Layer 2 of a small transformer language model trained on English Wikipedia (18 layers, counted from 0, width 128).
A neuron's activation on a vector x is SiLU(gate . x) times (in . x), where the dot is the dot product.
The model reads these tokens: "United " "States " "and " "Europe" ". " "We " "recorded " "some " "shows " "and " "the " "result " "is " "h" "ere " "to " "list" "en " "to" ". " "For " "me " "it" "'"

The vector x that enters this layer's MLP at each token. A number n stands for (n - 500) times 0.0059.
0 "United ": 603,445,587,419,523,591,606,520,594,620,574,405,478,342,595,607,582,412,394,447,440,406,547,442,546,464,412,387,555,596,517,496,573,777,471,534,488,568,549,551,670,408,574,464,803,376,376,362,469,442,342,623,453,470,559,342,435,753,341,437,603,536,396,342,606,312,443,477,570,841,402,657,307,436,499,526,292,425,636,656,678,526,486,563,214,485,602,438,427,629,259,602,721,503,481,399,641,498,503,640,616,569,469,518,482,489,620,168,495,613,586,525,475,646,609,424,440,554,526,548,479,544,532,688,416,523,490,414
1 "States ": 584,317,492,375,437,585,585,627,715,720,704,527,462,518,567,526,332,413,552,266,480,541,421,326,590,522,453,324,536,535,546,354,551,606,455,492,464,540,524,534,518,563,474,337,746,333,709,307,455,562,401,473,346,635,414,311,403,533,371,430,585,550,496,595,563,372,653,518,561,674,536,604,559,461,543,448,579,344,605,513,624,416,443,576,395,382,504,344,345,606,557,593,713,334,469,563,622,373,386,645,657,619,553,391,437,439,416,369,437,319,492,654,491,687,509,434,435,476,402,370,471,365,540,497,470,478,526,522
2 "and ": 444,415,431,588,489,523,534,574,609,563,603,613,397,419,533,505,555,526,567,154,414,540,553,246,563,479,647,591,454,459,420,344,512,595,508,613,519,524,490,488,440,367,467,470,453,462,371,428,414,559,620,396,606,697,419,390,331,558,470,451,630,543,407,526,519,431,646,623,583,347,552,477,574,536,509,516,507,519,552,459,631,557,434,458,326,481,582,512,342,798,353,457,637,365,460,477,522,418,491,562,569,453,529,518,574,534,575,376,660,281,326,495,503,480,545,256,602,605,450,599,594,590,514,530,597,577,463,456
3 "Europe": 650,422,564,272,561,627,584,477,597,601,665,453,417,367,331,359,328,475,418,424,545,502,499,466,672,515,514,401,427,592,526,349,639,645,353,611,549,537,425,420,458,494,505,501,716,529,625,509,538,560,367,522,266,457,639,363,493,473,305,403,466,703,309,441,590,375,204,563,665,626,594,645,520,556,527,510,562,507,470,611,482,444,603,648,649,491,393,554,334,520,619,525,839,584,340,480,689,293,580,487,601,645,563,444,470,472,419,244,596,210,482,588,516,365,457,352,368,620,421,365,472,483,556,499,456,532,443,408
4 ". ": 556,431,508,415,286,608,551,540,574,532,513,521,401,473,470,517,525,491,566,174,544,574,477,409,546,609,418,421,416,596,397,300,595,617,365,521,388,383,529,565,353,370,505,297,395,492,570,352,415,526,657,564,660,440,591,380,391,702,390,448,514,482,540,543,553,545,539,726,504,309,563,660,580,443,533,621,503,469,595,500,667,398,450,536,483,483,478,485,515,833,317,517,683,413,563,609,371,436,574,442,402,450,553,500,561,545,417,418,529,364,358,515,496,702,425,369,563,559,407,403,579,469,562,520,542,393,581,473
5 "We ": 555,376,521,443,425,581,579,481,632,463,564,532,361,334,565,285,588,406,327,217,629,595,442,393,649,452,637,441,522,455,476,477,571,586,616,540,534,542,457,486,401,528,540,546,529,387,462,544,428,501,541,490,472,527,498,320,489,588,323,548,459,457,360,551,721,593,553,488,513,665,505,690,359,603,384,380,547,518,497,392,594,452,455,574,501,527,549,549,384,812,368,544,610,671,599,490,514,460,531,508,684,408,488,363,622,364,431,289,504,338,398,509,462,557,492,445,733,522,472,444,619,502,415,750,401,471,417,624
6 "recorded ": 372,379,461,457,360,543,429,443,526,484,500,415,634,390,508,531,551,368,518,243,474,593,557,495,347,502,679,529,407,693,556,366,593,828,486,475,449,463,400,625,487,511,456,427,497,279,576,417,388,581,183,523,440,469,498,378,242,415,338,526,507,593,393,447,387,576,555,441,456,332,672,567,485,506,472,466,525,328,737,423,396,541,659,548,335,613,566,589,470,673,589,605,364,463,571,446,451,473,697,541,456,540,495,362,298,424,413,361,440,357,511,705,438,585,452,408,435,647,495,414,703,687,558,677,600,591,621,549
7 "some ": 586,411,640,614,389,575,596,424,552,490,483,574,543,526,524,551,473,544,566,206,519,560,522,367,418,600,618,603,455,732,564,466,432,381,630,635,465,454,405,736,523,340,441,417,579,380,439,304,436,455,357,475,331,422,417,426,436,527,357,416,549,386,266,633,475,347,472,528,495,433,445,513,500,485,470,443,718,514,601,366,542,486,548,529,133,415,499,424,493,966,363,487,509,446,564,528,565,421,560,581,580,480,490,432,518,459,508,344,450,237,541,582,445,465,402,556,448,590,444,444,624,630,624,672,591,572,450,590
8 "shows ": 395,397,398,488,461,520,546,464,570,567,510,500,427,409,399,378,526,488,376,238,434,557,437,470,564,450,519,572,380,694,358,427,455,588,320,471,513,496,538,349,334,543,429,335,581,438,609,342,381,486,382,520,520,535,470,481,304,424,336,411,583,508,419,571,495,422,426,477,413,439,683,661,445,462,531,382,685,450,528,503,523,639,493,529,428,530,707,684,552,775,716,675,530,361,603,476,545,331,673,587,645,512,668,503,377,368,427,258,389,269,454,587,497,580,461,394,443,597,563,436,517,617,621,769,351,512,614,562
9 "and ": 365,394,488,601,459,527,516,522,595,552,563,554,421,408,547,516,516,533,573,137,432,588,565,272,562,520,616,612,423,469,504,389,518,507,484,603,515,507,507,512,386,397,485,460,442,360,319,475,369,532,654,409,547,697,448,371,438,525,454,457,607,528,387,518,523,426,595,591,555,318,551,502,556,540,492,509,534,473,552,452,608,572,459,465,310,487,568,537,412,853,393,531,622,384,455,465,526,375,511,528,558,497,553,477,584,534,599,376,622,201,328,506,476,484,534,273,612,640,480,636,586,586,510,552,579,594,506,475
10 "the ": 570,385,567,538,549,561,535,414,493,471,635,513,517,499,467,421,608,249,628,128,521,512,533,402,414,524,487,546,438,523,405,335,536,534,517,612,559,477,546,489,563,435,529,364,545,564,278,366,477,620,462,518,531,538,597,469,508,733,416,532,629,509,432,646,507,416,500,571,601,391,526,471,469,502,573,509,647,554,560,507,644,525,437,469,160,447,523,575,456,725,363,574,501,649,515,419,509,456,524,519,677,536,637,396,614,436,591,415,586,206,512,488,366,486,512,490,309,643,449,548,542,526,580,485,490,499,398,490
11 "result ": 560,475,579,670,399,433,339,642,509,505,532,479,717,199,534,364,572,342,543,346,633,527,494,501,402,616,570,615,406,392,321,382,534,317,358,615,456,520,464,528,445,506,596,203,354,358,280,299,385,465,594,471,475,437,523,470,437,266,480,453,468,389,385,438,483,331,597,411,471,429,675,432,477,614,430,692,558,680,641,387,495,545,522,600,479,453,545,564,463,698,542,470,516,372,543,581,562,368,523,602,616,437,370,361,508,268,371,318,466,258,438,638,536,791,513,482,583,691,463,435,627,547,486,687,377,423,599,527
12 "is ": 414,328,423,532,368,541,589,443,533,539,461,594,392,631,557,390,568,337,637,261,498,633,552,461,414,620,573,551,354,631,305,483,417,665,431,500,481,421,494,496,365,524,495,395,357,429,504,394,395,471,604,341,458,639,495,355,354,492,420,248,597,704,475,554,446,410,431,625,533,293,600,442,398,544,476,382,481,562,517,429,555,458,336,529,333,385,426,539,602,664,428,502,555,533,548,556,429,392,595,505,667,550,550,441,435,418,428,303,476,167,251,374,482,399,453,487,525,614,381,526,513,440,594,807,451,519,560,597
13 "h": 232,449,539,526,452,586,581,778,484,666,448,794,494,462,462,579,446,488,470,398,485,541,446,397,458,564,497,458,331,673,515,601,515,360,307,528,474,613,389,500,447,494,555,608,314,624,442,316,356,361,585,437,616,483,512,385,557,284,572,519,537,515,493,542,372,579,454,628,471,504,437,525,484,518,419,672,637,582,577,476,417,663,380,435,532,529,424,628,282,614,430,529,605,353,544,291,590,400,532,369,584,660,568,470,466,391,315,317,742,273,615,745,399,524,416,450,463,518,381,428,480,439,760,484,623,343,470,566
14 "ere ": 497,334,619,615,428,572,599,505,646,475,535,595,418,609,546,326,425,449,583,237,447,601,556,496,354,580,549,595,326,606,333,495,374,478,528,727,462,547,552,494,569,519,564,395,678,441,324,387,310,684,652,505,537,433,595,470,431,496,464,396,531,582,315,378,457,543,334,483,544,419,546,520,595,418,497,572,350,757,415,412,586,463,481,431,259,475,469,490,358,553,573,664,636,550,468,452,526,439,591,632,482,586,456,536,376,402,227,448,378,317,452,571,452,654,402,442,712,552,525,520,448,514,243,638,466,436,490,528
15 "to ": 354,336,587,545,545,565,423,461,588,607,474,534,467,466,691,484,507,341,379,222,447,580,404,413,431,542,585,417,445,550,555,325,558,388,450,650,559,464,442,651,388,495,523,678,418,442,238,367,439,472,589,526,496,550,596,327,631,707,512,528,633,564,361,407,441,479,583,539,443,346,531,587,639,484,354,463,541,521,376,437,633,473,509,468,237,476,551,551,525,566,558,479,534,499,562,517,520,319,499,587,535,524,467,344,496,475,553,341,444,209,220,408,390,478,452,481,584,593,257,584,606,581,556,658,490,480,518,493
16 "list": 410,203,472,680,436,585,449,543,510,347,489,480,631,437,445,481,556,455,585,487,434,507,476,449,621,383,457,553,427,597,601,391,640,583,225,535,603,420,414,576,470,413,506,720,422,349,564,609,218,551,424,391,581,600,691,407,565,445,287,575,560,560,328,455,425,527,403,662,285,679,562,546,557,436,564,566,659,460,978,543,488,573,575,481,304,372,617,650,612,619,636,469,649,517,497,451,632,500,430,408,583,370,622,319,475,621,314,299,598,280,503,812,478,556,460,461,702,608,487,392,440,388,504,622,296,458,426,425
17 "en ": 410,380,511,495,718,647,487,377,544,492,559,538,398,642,471,531,577,362,527,207,485,694,629,364,356,443,608,416,373,461,366,611,497,615,463,701,300,595,462,568,557,594,576,423,712,465,443,425,491,536,630,350,411,441,462,352,390,409,427,441,494,458,549,526,424,479,602,423,605,337,416,625,433,448,425,721,500,333,441,414,536,408,541,446,102,523,498,590,471,570,622,591,543,414,461,472,507,374,475,593,500,564,736,474,337,402,230,532,394,377,451,504,516,586,430,433,616,484,381,608,534,496,420,593,400,418,618,673
18 "to": 569,434,527,393,451,496,552,527,475,353,550,384,589,361,547,519,492,664,598,444,398,518,504,450,415,601,464,354,437,645,440,424,439,530,460,561,552,488,338,677,494,629,411,559,687,501,329,504,340,418,493,295,530,577,582,558,629,362,416,473,811,453,470,540,429,628,475,682,320,704,698,555,635,377,489,557,505,426,699,355,606,602,520,602,436,355,398,478,628,480,346,469,697,395,480,437,712,544,674,409,505,525,480,292,554,573,299,348,609,210,433,516,441,586,323,337,604,531,542,405,354,411,693,264,589,549,436,587
19 ". ": 525,365,520,429,309,599,565,518,529,496,476,487,452,486,464,528,533,481,572,153,527,602,463,414,513,619,428,486,391,561,418,315,558,613,349,529,437,387,534,551,345,394,510,333,355,407,531,402,353,500,672,582,640,438,602,356,397,696,406,455,506,477,514,539,569,502,431,716,500,292,567,644,558,449,535,619,509,423,570,488,661,460,480,523,473,484,483,508,536,834,353,538,683,425,571,584,396,385,552,418,409,463,525,470,503,597,421,409,506,324,353,547,481,698,447,398,598,597,417,430,580,467,567,539,485,386,601,495
20 "For ": 465,448,593,449,367,480,527,498,509,424,557,431,360,256,583,404,511,426,401,254,533,490,470,559,232,538,593,468,509,478,393,278,555,562,421,652,518,375,339,475,252,389,502,596,415,431,380,420,555,560,478,512,404,413,674,441,346,735,140,577,417,446,449,630,539,436,389,382,596,394,605,410,448,499,494,347,416,379,559,439,463,353,476,549,330,420,610,670,537,654,499,375,531,520,571,524,514,322,541,554,383,550,463,517,477,528,237,305,493,357,445,306,540,626,501,539,584,553,485,425,598,611,446,595,559,342,413,561
21 "me ": 507,381,583,587,567,449,471,477,436,431,581,447,525,411,593,269,346,405,427,200,478,536,531,289,477,519,569,308,441,547,392,463,514,574,605,626,378,384,423,339,488,604,561,401,650,470,407,331,372,528,441,366,498,653,488,498,510,466,343,487,520,425,553,570,629,604,711,391,625,602,612,637,528,555,379,550,567,386,576,366,638,438,437,481,495,564,443,605,445,739,387,493,569,434,531,421,494,523,763,531,411,549,415,373,452,556,366,401,397,164,471,320,480,446,428,360,742,527,455,455,487,522,586,545,327,512,523,706
22 "it": 497,533,454,537,665,696,582,575,433,437,400,614,367,525,441,590,553,512,625,449,486,671,419,269,322,412,477,576,250,709,451,207,558,397,497,492,557,597,260,656,483,506,398,671,442,450,528,360,443,467,487,504,475,600,561,412,640,239,513,410,464,518,486,520,545,569,550,721,626,452,516,591,535,467,754,492,538,598,781,287,453,407,407,588,322,551,360,477,608,586,577,507,685,431,394,358,646,546,506,287,634,462,611,514,591,525,381,369,579,276,518,496,430,412,412,589,302,490,390,365,335,363,631,378,448,353,547,630
23 "'": 488,394,518,607,435,676,558,648,424,565,562,479,606,498,588,319,660,554,501,341,516,540,660,388,390,499,523,569,318,509,382,434,603,752,418,465,414,512,477,693,375,652,417,401,522,493,324,496,196,584,417,539,622,455,653,441,665,524,487,486,501,491,400,467,520,443,374,510,721,593,465,426,546,605,435,594,559,382,597,313,527,506,424,560,253,537,547,490,498,715,458,417,652,636,651,484,639,419,673,447,600,461,394,372,602,325,363,323,580,329,495,213,685,587,409,342,654,580,621,561,447,446,681,546,316,438,478,261

Each question shows the input weights of one neuron of the MLP. A number n stands for (n - 500) times 0.0025.

n311 gate: 446,400,440,497,596,417,579,316,773,477,543,585,449,445,503,389,511,406,645,670,474,379,491,371,527,465,371,526,441,559,418,506,464,473,459,500,442,354,618,526,600,503,790,589,617,482,600,482,398,643,535,539,599,468,292,527,419,607,610,520,408,518,414,548,445,444,663,669,448,575,389,535,612,380,471,403,564,623,422,607,579,554,647,371,735,491,549,594,450,376,378,449,570,573,451,555,550,506,420,477,415,638,469,585,380,518,664,465,626,500,317,386,406,521,512,406,483,521,520,692,616,494,637,521,412,453,397,515
n311 in: 578,398,531,629,443,550,521,657,430,704,513,456,492,607,556,572,492,524,302,477,664,802,576,473,500,618,526,482,535,475,485,475,567,564,488,601,508,534,357,516,612,391,414,375,540,525,419,592,492,594,359,432,518,361,580,451,560,500,324,479,518,537,544,596,584,467,585,414,544,298,606,468,471,569,508,427,432,500,618,487,520,467,232,573,426,466,458,409,371,567,416,453,495,331,550,521,538,536,477,487,596,423,603,513,562,659,449,511,450,478,408,593,412,460,484,537,404,381,644,478,421,549,376,503,500,527,654,450
On which token does it fire most, and how strongly? 2 "and ", at about 3.3

n194 gate: 613,370,283,417,639,639,490,640,707,569,476,503,640,469,455,475,425,324,476,635,565,671,614,483,454,423,455,476,666,450,349,318,521,423,767,580,368,503,634,535,685,442,507,579,434,385,530,319,458,575,270,620,480,447,413,567,769,291,517,381,497,511,630,650,611,584,528,447,534,424,368,500,648,674,306,407,427,650,421,653,438,530,359,466,435,701,524,676,592,489,545,476,550,288,621,713,613,569,514,597,486,460,414,560,605,907,521,496,610,324,638,476,446,542,446,447,674,569,554,434,341,507,479,458,615,423,572,456
n194 in: 741,345,568,553,570,327,497,488,558,541,357,598,531,643,456,636,574,538,578,558,581,525,650,418,642,382,453,392,449,391,512,530,615,669,418,673,635,607,415,450,528,411,429,546,578,546,657,529,522,546,351,581,439,392,484,355,562,348,466,503,478,551,609,464,428,338,550,467,382,422,427,481,606,450,353,343,431,614,441,557,571,381,443,611,572,660,441,589,545,478,506,364,452,473,581,528,561,695,583,575,482,555,639,747,586,523,408,570,370,412,613,571,561,273,552,563,688,398,463,319,531,539,657,465,782,228,467,599
Which token does this neuron like most? 22 "it"

n165 gate: 434,531,693,268,627,527,340,454,615,516,647,519,459,230,571,567,674,468,621,624,541,337,583,526,592,426,352,578,768,494,438,548,393,474,521,510,484,551,503,529,538,356,456,600,473,573,601,542,344,462,532,378,631,410,526,383,467,630,541,599,343,668,535,512,402,503,618,491,450,765,455,408,535,679,433,550,703,582,471,411,506,398,613,594,388,516,509,481,295,458,725,459,421,506,291,653,383,566,519,417,322,482,534,400,659,411,545,368,392,651,522,406,447,403,405,580,606,686,426,353,519,540,621,448,634,583,470,530
n165 in: 436,538,516,587,474,616,445,409,556,476,519,503,399,551,662,555,410,475,370,573,516,588,514,669,411,503,511,511,734,678,329,474,431,434,645,467,495,582,463,535,628,500,505,572,217,472,518,705,413,449,449,550,542,354,443,483,466,400,408,525,444,486,387,369,519,550,538,583,473,726,336,565,621,465,454,475,660,461,386,549,467,386,313,567,478,583,516,583,464,582,492,556,531,692,511,522,536,508,569,454,314,500,432,527,582,590,415,473,604,573,462,452,365,387,506,618,484,443,603,511,603,601,538,632,513,560,421,503
Which token does this neuron like most? 1 "States "

n77 gate: 534,410,564,397,473,515,513,524,411,472,797,546,426,537,532,389,672,522,459,578,478,608,506,645,574,513,599,321,675,506,567,357,315,414,529,403,572,375,643,387,321,568,674,787,365,643,503,554,500,386,364,404,540,643,595,513,364,509,438,491,522,554,472,458,456,549,393,428,559,544,340,302,457,679,503,422,541,575,600,666,553,415,497,737,319,675,562,456,510,452,472,608,584,470,400,500,452,537,396,684,549,300,402,544,497,549,636,478,573,422,659,555,564,564,300,608,685,408,418,349,615,581,522,459,476,434,461,566
n77 in: 434,487,716,362,347,520,404,581,500,520,586,380,571,495,446,435,497,622,444,511,629,579,587,539,653,599,492,454,523,527,577,573,437,445,413,384,669,562,457,469,475,475,647,533,446,556,502,377,554,330,434,379,530,573,642,545,378,348,434,497,431,471,475,461,513,423,454,483,492,510,402,590,518,515,523,557,482,473,587,651,457,363,534,389,325,515,645,451,461,508,533,543,552,622,380,482,343,485,540,661,523,495,517,407,578,449,562,611,563,691,641,414,590,591,402,414,571,473,585,608,561,532,544,409,387,430,361,538
Its three highest activations, in order, are on tokens 16 "list", 0 "United ", 22 "it"

n65 gate: 333,421,607,380,292,437,681,500,406,669,480,325,510,641,550,493,343,639,593,590,582,507,384,560,527,601,559,543,514,468,655,627,480,777,512,463,560,380,517,453,493,762,582,398,513,528,593,568,266,480,596,577,419,527,372,561,548,642,623,359,595,456,299,382,567,358,380,367,598,407,503,330,543,607,520,509,500,334,404,453,475,484,483,742,242,559,513,358,544,443,610,487,379,503,676,620,625,441,392,420,598,545,554,292,533,493,631,510,158,617,606,366,633,463,479,547,523,674,600,451,354,438,440,409,611,490,396,465
n65 in: 556,510,493,500,552,363,567,436,647,457,586,370,510,483,453,611,438,347,433,399,411,649,547,211,455,368,573,625,687,291,400,573,544,347,349,493,290,493,448,594,490,339,500,602,519,493,439,503,594,731,434,404,477,510,530,599,514,529,676,567,421,415,708,551,627,539,697,471,240,679,658,346,609,369,320,519,533,494,460,731,444,598,632,398,500,464,510,500,479,463,457,503,891,574,560,631,411,470,454,553,677,426,417,601,641,542,483,480,475,448,533,566,366,374,604,608,388,483,393,367,497,254,510,602,428,497,542,669
Which token does this neuron like most? 1 "States "

n96 gate: 769,585,378,533,487,516,616,506,371,507,493,519,461,709,463,473,539,483,385,464,474,474,411,589,510,533,774,591,570,481,685,403,288,430,720,629,451,513,369,550,477,555,448,523,377,469,475,497,665,526,578,693,452,557,384,368,490,126,480,490,679,349,334,576,651,612,543,528,519,376,523,440,627,589,431,445,500,740,605,437,540,359,383,610,534,519,565,363,261,583,405,649,269,497,490,573,476,594,474,592,516,618,375,547,678,473,434,583,783,476,526,568,413,560,408,397,442,503,500,393,582,572,352,366,429,576,469,562
n96 in: 471,523,615,402,605,503,379,356,459,555,545,462,682,542,520,490,551,616,660,394,677,481,607,412,534,394,442,494,421,406,497,531,696,596,356,382,546,647,300,487,577,417,487,661,572,632,559,467,199,468,684,322,621,487,516,323,409,598,448,448,281,533,725,450,269,351,516,512,519,594,474,454,271,412,415,386,552,300,403,611,555,490,526,404,463,554,481,474,603,441,585,318,591,503,568,412,374,490,331,523,289,465,704,414,312,402,461,359,465,658,416,599,424,490,651,434,631,538,427,548,477,642,594,576,561,638,483,367
On which token does it fire most, and how strongly? 2 "and ", at about 2

n201 gate: 478,507,529,380,580,469,495,414,512,728,478,339,448,423,593,417,316,569,460,459,443,470,465,616,505,541,567,436,530,611,490,557,311,487,453,392,557,600,505,472,581,498,443,591,553,347,495,403,505,470,406,531,581,427,603,403,490,633,582,402,512,528,638,341,557,493,432,395,431,483,364,382,431,538,535,449,520,452,413,550,397,551,475,542,451,471,364,409,520,351,445,522,433,326,520,568,533,579,564,562,620,449,462,462,625,417,281,386,579,453,520,429,478,439,619,444,478,673,432,558,488,490,485,606,414,460,505,361
n201 in: 426,589,369,520,646,532,464,411,442,478,487,491,507,612,580,290,504,541,557,468,484,560,532,361,479,532,491,520,537,478,535,554,551,558,381,523,396,466,573,561,480,602,415,426,567,618,487,394,434,321,471,273,542,530,573,498,481,553,547,436,399,585,556,504,629,427,593,548,498,426,527,550,516,593,486,527,534,463,489,534,451,577,647,415,385,442,621,528,660,472,566,467,554,561,584,548,509,574,458,552,464,504,395,548,544,378,466,559,351,533,656,491,611,509,509,573,422,600,553,524,426,406,516,553,620,493,509,448
Its three highest activations, in order, are on tokens 23 "'", 12 "is ", 8 "shows "

n68 gate: 481,313,450,522,578,518,606,368,309,535,570,378,616,541,726,222,513,542,599,472,576,484,644,552,576,536,367,272,370,349,481,518,480,305,542,368,791,455,647,494,506,447,395,418,430,287,478,559,657,355,449,509,434,633,393,480,500,360,430,542,443,474,570,602,321,547,452,408,535,459,532,423,462,529,519,518,554,466,497,458,578,612,588,472,573,516,304,623,667,555,618,535,518,320,535,359,402,443,390,324,506,432,510,497,368,447,503,636,473,460,433,538,581,780,474,345,396,379,587,487,713,530,462,438,331,426,247,436
n68 in: 524,428,569,503,595,488,694,430,455,600,473,279,371,651,744,414,497,621,488,520,485,485,515,497,437,447,512,373,531,482,479,465,472,345,290,558,408,515,726,521,584,722,579,409,462,560,518,491,491,527,552,382,303,485,457,585,582,393,439,401,500,686,603,694,503,652,445,474,370,360,555,718,542,448,436,506,482,362,537,497,514,533,398,458,576,596,331,534,647,689,384,434,474,447,381,540,575,536,422,277,407,476,718,525,572,513,475,620,445,392,393,587,685,615,509,441,455,468,589,262,619,481,396,543,398,666,417,433
Its three highest activations, in order, are on tokens 21 "me ", 8 "shows ", 18 "to"

n102 gate: 355,678,416,564,621,529,492,543,519,495,377,554,614,557,528,464,568,444,539,620,713,459,494,514,340,464,456,514,441,452,470,410,675,537,464,419,436,456,312,436,565,590,355,421,516,500,646,542,481,566,645,548,435,486,506,528,437,602,627,391,475,466,350,607,284,295,439,437,350,566,475,489,634,472,489,597,680,540,494,481,583,430,480,573,721,631,544,494,401,354,514,544,370,575,572,456,545,391,432,627,419,607,596,503,541,555,506,464,544,323,307,568,514,410,511,461,593,668,538,648,610,457,594,421,449,589,537,581
n102 in: 459,512,548,552,423,606,453,538,556,544,446,546,556,422,570,533,498,548,522,481,640,471,428,512,459,304,375,493,548,543,481,432,584,447,632,537,347,433,544,458,522,602,473,505,536,361,481,672,594,439,448,524,280,555,537,574,472,358,495,605,397,427,559,445,270,394,366,535,502,544,388,507,495,366,515,548,634,590,438,671,544,471,362,463,705,495,544,616,447,420,512,495,488,522,446,515,535,490,602,446,400,524,457,578,403,495,470,520,487,321,371,534,541,394,446,410,412,601,531,404,658,436,619,495,565,415,456,458
Its three highest activations, in order, are on tokens 3 "Europe", 13 "h", 11 "result "

n30 gate: 377,491,395,417,526,406,449,649,351,654,356,575,488,733,554,338,634,548,571,355,512,403,449,512,580,485,479,335,567,555,500,387,558,473,573,449,515,476,516,754,609,506,497,620,383,460,351,488,590,341,515,483,579,569,533,427,568,564,349,404,482,630,529,411,506,543,658,642,362,562,377,386,565,551,339,398,553,703,610,339,665,459,706,482,700,459,444,603,476,437,571,477,509,566,640,596,634,571,509,548,550,546,700,533,427,577,554,644,459,602,491,605,451,479,491,560,611,363,404,397,485,701,571,630,529,491,392,569
n30 in: 687,327,431,474,483,467,521,447,546,422,465,674,440,549,494,388,500,559,447,434,416,590,313,429,606,559,555,500,482,469,514,439,542,663,481,582,424,547,442,682,465,529,433,662,592,552,537,407,430,448,448,452,386,361,476,383,367,429,442,585,636,509,381,458,436,440,403,539,517,541,659,339,619,629,406,373,331,466,558,529,423,523,533,719,588,601,410,441,503,364,354,405,419,645,386,600,578,390,394,389,649,554,396,666,506,473,506,671,509,588,433,719,534,500,545,615,471,549,304,562,357,400,500,536,285,606,348,583
Its two highest activations, in order, are on tokens 16 "list", 5 "We "

n16 gate: 384,346,452,614,571,474,601,330,633,552,586,571,384,531,346,581,377,341,288,350,524,304,372,483,507,320,607,270,461,677,493,649,365,571,679,619,677,629,449,420,544,350,483,548,523,395,550,692,521,521,676,620,622,595,493,560,540,453,445,444,565,585,414,564,455,345,646,566,664,534,451,618,497,556,660,426,313,440,441,740,454,547,539,452,601,585,524,546,518,444,337,514,380,510,472,566,493,455,449,646,633,426,342,567,738,381,325,763,526,493,427,531,323,270,654,447,695,260,544,599,493,450,347,739,432,493,605,672
n16 in: 759,358,496,561,605,404,395,715,549,457,571,556,493,578,809,529,518,625,594,680,764,486,450,515,563,427,511,447,621,417,497,476,504,570,422,424,439,605,541,699,404,638,589,518,541,706,490,238,695,600,582,597,648,427,431,548,414,539,195,485,471,507,778,434,334,405,561,555,461,633,554,453,389,576,698,330,529,767,547,478,507,581,636,592,638,585,479,529,364,628,586,461,548,455,417,525,346,824,521,475,351,528,625,445,383,459,395,423,554,284,432,553,722,445,261,398,465,470,475,379,722,594,608,562,549,431,241,568
On which token does it fire most, and how strongly? 5 "We ", at about 4.2

n147 gate: 657,367,639,676,742,414,549,530,588,579,503,554,358,613,612,517,402,700,573,407,336,374,490,542,443,454,750,241,570,284,564,349,398,482,390,455,569,368,630,760,534,296,497,418,477,450,447,648,705,619,510,500,514,430,385,603,461,399,641,566,534,616,353,600,490,641,586,582,653,486,663,243,565,559,562,519,590,570,417,472,419,476,500,636,650,493,568,707,539,395,455,463,311,530,393,566,637,514,422,521,564,376,283,559,402,554,726,430,397,539,576,384,432,623,439,287,500,496,587,322,586,532,559,556,490,417,184,547
n147 in: 599,512,639,515,439,364,521,406,468,373,471,578,503,415,479,371,363,500,568,433,447,477,515,410,463,452,556,357,467,643,624,557,479,346,403,214,479,467,698,533,485,375,491,547,279,374,509,373,607,395,324,494,520,587,479,433,534,514,435,360,617,395,500,603,598,445,571,469,468,609,527,414,612,437,544,640,497,469,562,616,322,381,404,637,629,480,318,614,430,623,479,517,315,621,553,625,603,796,471,349,331,537,587,566,564,540,383,623,437,540,470,480,564,533,583,413,518,568,555,494,568,331,610,401,419,587,559,450
Which token does this neuron like most? 14 "ere "

n197 gate: 506,506,411,373,645,743,365,547,426,488,413,387,324,452,454,574,405,503,524,507,416,440,470,448,594,555,458,620,432,380,382,561,289,448,483,473,400,549,769,476,521,384,533,398,558,453,596,646,677,365,280,450,426,392,475,559,356,500,636,405,635,466,596,453,406,568,512,320,590,485,668,704,578,506,561,545,549,570,461,521,395,536,497,548,531,384,542,497,326,297,615,431,445,329,509,357,602,713,384,633,434,703,441,595,613,440,537,353,410,560,570,428,411,528,535,414,602,519,476,404,627,563,454,549,450,638,532,618
n197 in: 481,524,645,689,454,513,588,540,602,623,481,537,389,511,600,481,457,469,368,500,519,560,467,315,407,369,582,541,486,725,551,445,674,492,492,434,459,561,563,390,489,551,334,373,474,594,476,441,500,576,563,550,562,397,445,725,435,516,505,519,465,414,419,561,525,393,387,558,365,394,365,580,405,547,541,393,574,487,314,541,564,626,425,451,304,638,361,542,486,400,563,489,555,306,579,514,422,595,454,591,573,471,595,475,556,395,284,592,465,401,571,700,500,522,548,383,400,336,660,486,530,395,500,478,511,561,526,520
Its three highest activations, in order, are on tokens 8 "shows ", 17 "en ", 1 "States "

n233 gate: 565,627,616,474,656,363,495,518,415,495,593,656,580,451,500,434,508,345,513,622,612,526,469,571,443,447,404,526,447,406,559,530,344,612,466,529,579,253,396,403,353,508,362,466,518,549,424,696,597,630,461,386,487,511,526,395,606,503,591,376,466,564,573,545,400,714,650,523,459,599,505,453,300,503,490,485,634,533,469,495,517,421,553,619,465,554,503,588,538,314,474,536,520,352,516,542,554,510,428,400,353,464,435,463,559,418,423,375,436,500,466,575,551,575,609,585,536,544,454,646,463,416,597,479,482,421,650,445
n233 in: 480,469,536,494,715,345,394,442,472,449,508,517,492,472,494,558,508,448,677,454,542,387,449,506,418,384,401,466,462,288,494,470,319,552,420,586,683,325,524,357,373,548,525,432,396,631,497,585,752,593,608,511,640,561,601,345,589,450,506,512,407,607,720,536,506,567,534,598,683,585,394,497,356,468,494,505,514,549,534,589,591,336,425,610,607,618,469,500,485,454,314,480,579,447,648,454,468,619,551,352,419,398,339,465,536,536,558,364,370,352,386,573,584,471,695,512,570,533,442,563,420,461,406,570,589,394,491,503
Which token does this neuron like most? 6 "recorded "

n169 gate: 633,347,410,635,522,575,560,494,610,693,516,391,435,363,656,696,326,406,530,450,581,601,283,328,687,237,503,445,507,452,561,572,584,460,448,454,576,510,613,484,393,733,555,471,481,500,525,342,652,497,324,573,471,417,480,426,503,462,284,785,536,507,474,592,428,407,569,327,610,578,603,368,493,705,339,418,428,715,339,437,546,603,513,526,548,607,451,510,547,527,461,675,390,564,470,497,651,646,532,625,494,309,343,547,442,852,550,503,465,674,454,587,571,513,384,427,474,466,442,407,520,370,490,457,638,560,555,628
n169 in: 525,506,589,484,564,488,374,455,644,410,497,436,426,549,484,399,564,370,200,412,444,589,541,528,729,519,596,555,468,328,561,527,516,490,506,541,547,497,533,581,617,699,478,648,676,591,593,526,585,321,649,389,479,468,702,382,494,439,469,522,404,281,657,629,606,445,653,390,515,593,393,553,568,516,388,520,391,548,687,534,447,445,478,512,494,383,318,148,414,326,481,525,647,551,712,359,618,485,479,565,476,358,476,674,521,513,651,327,566,458,494,466,421,554,374,478,546,389,628,434,447,396,422,582,457,487,672,425
Its three highest activations, in order, are on tokens 5 "We ", 1 "States ", 0 "United "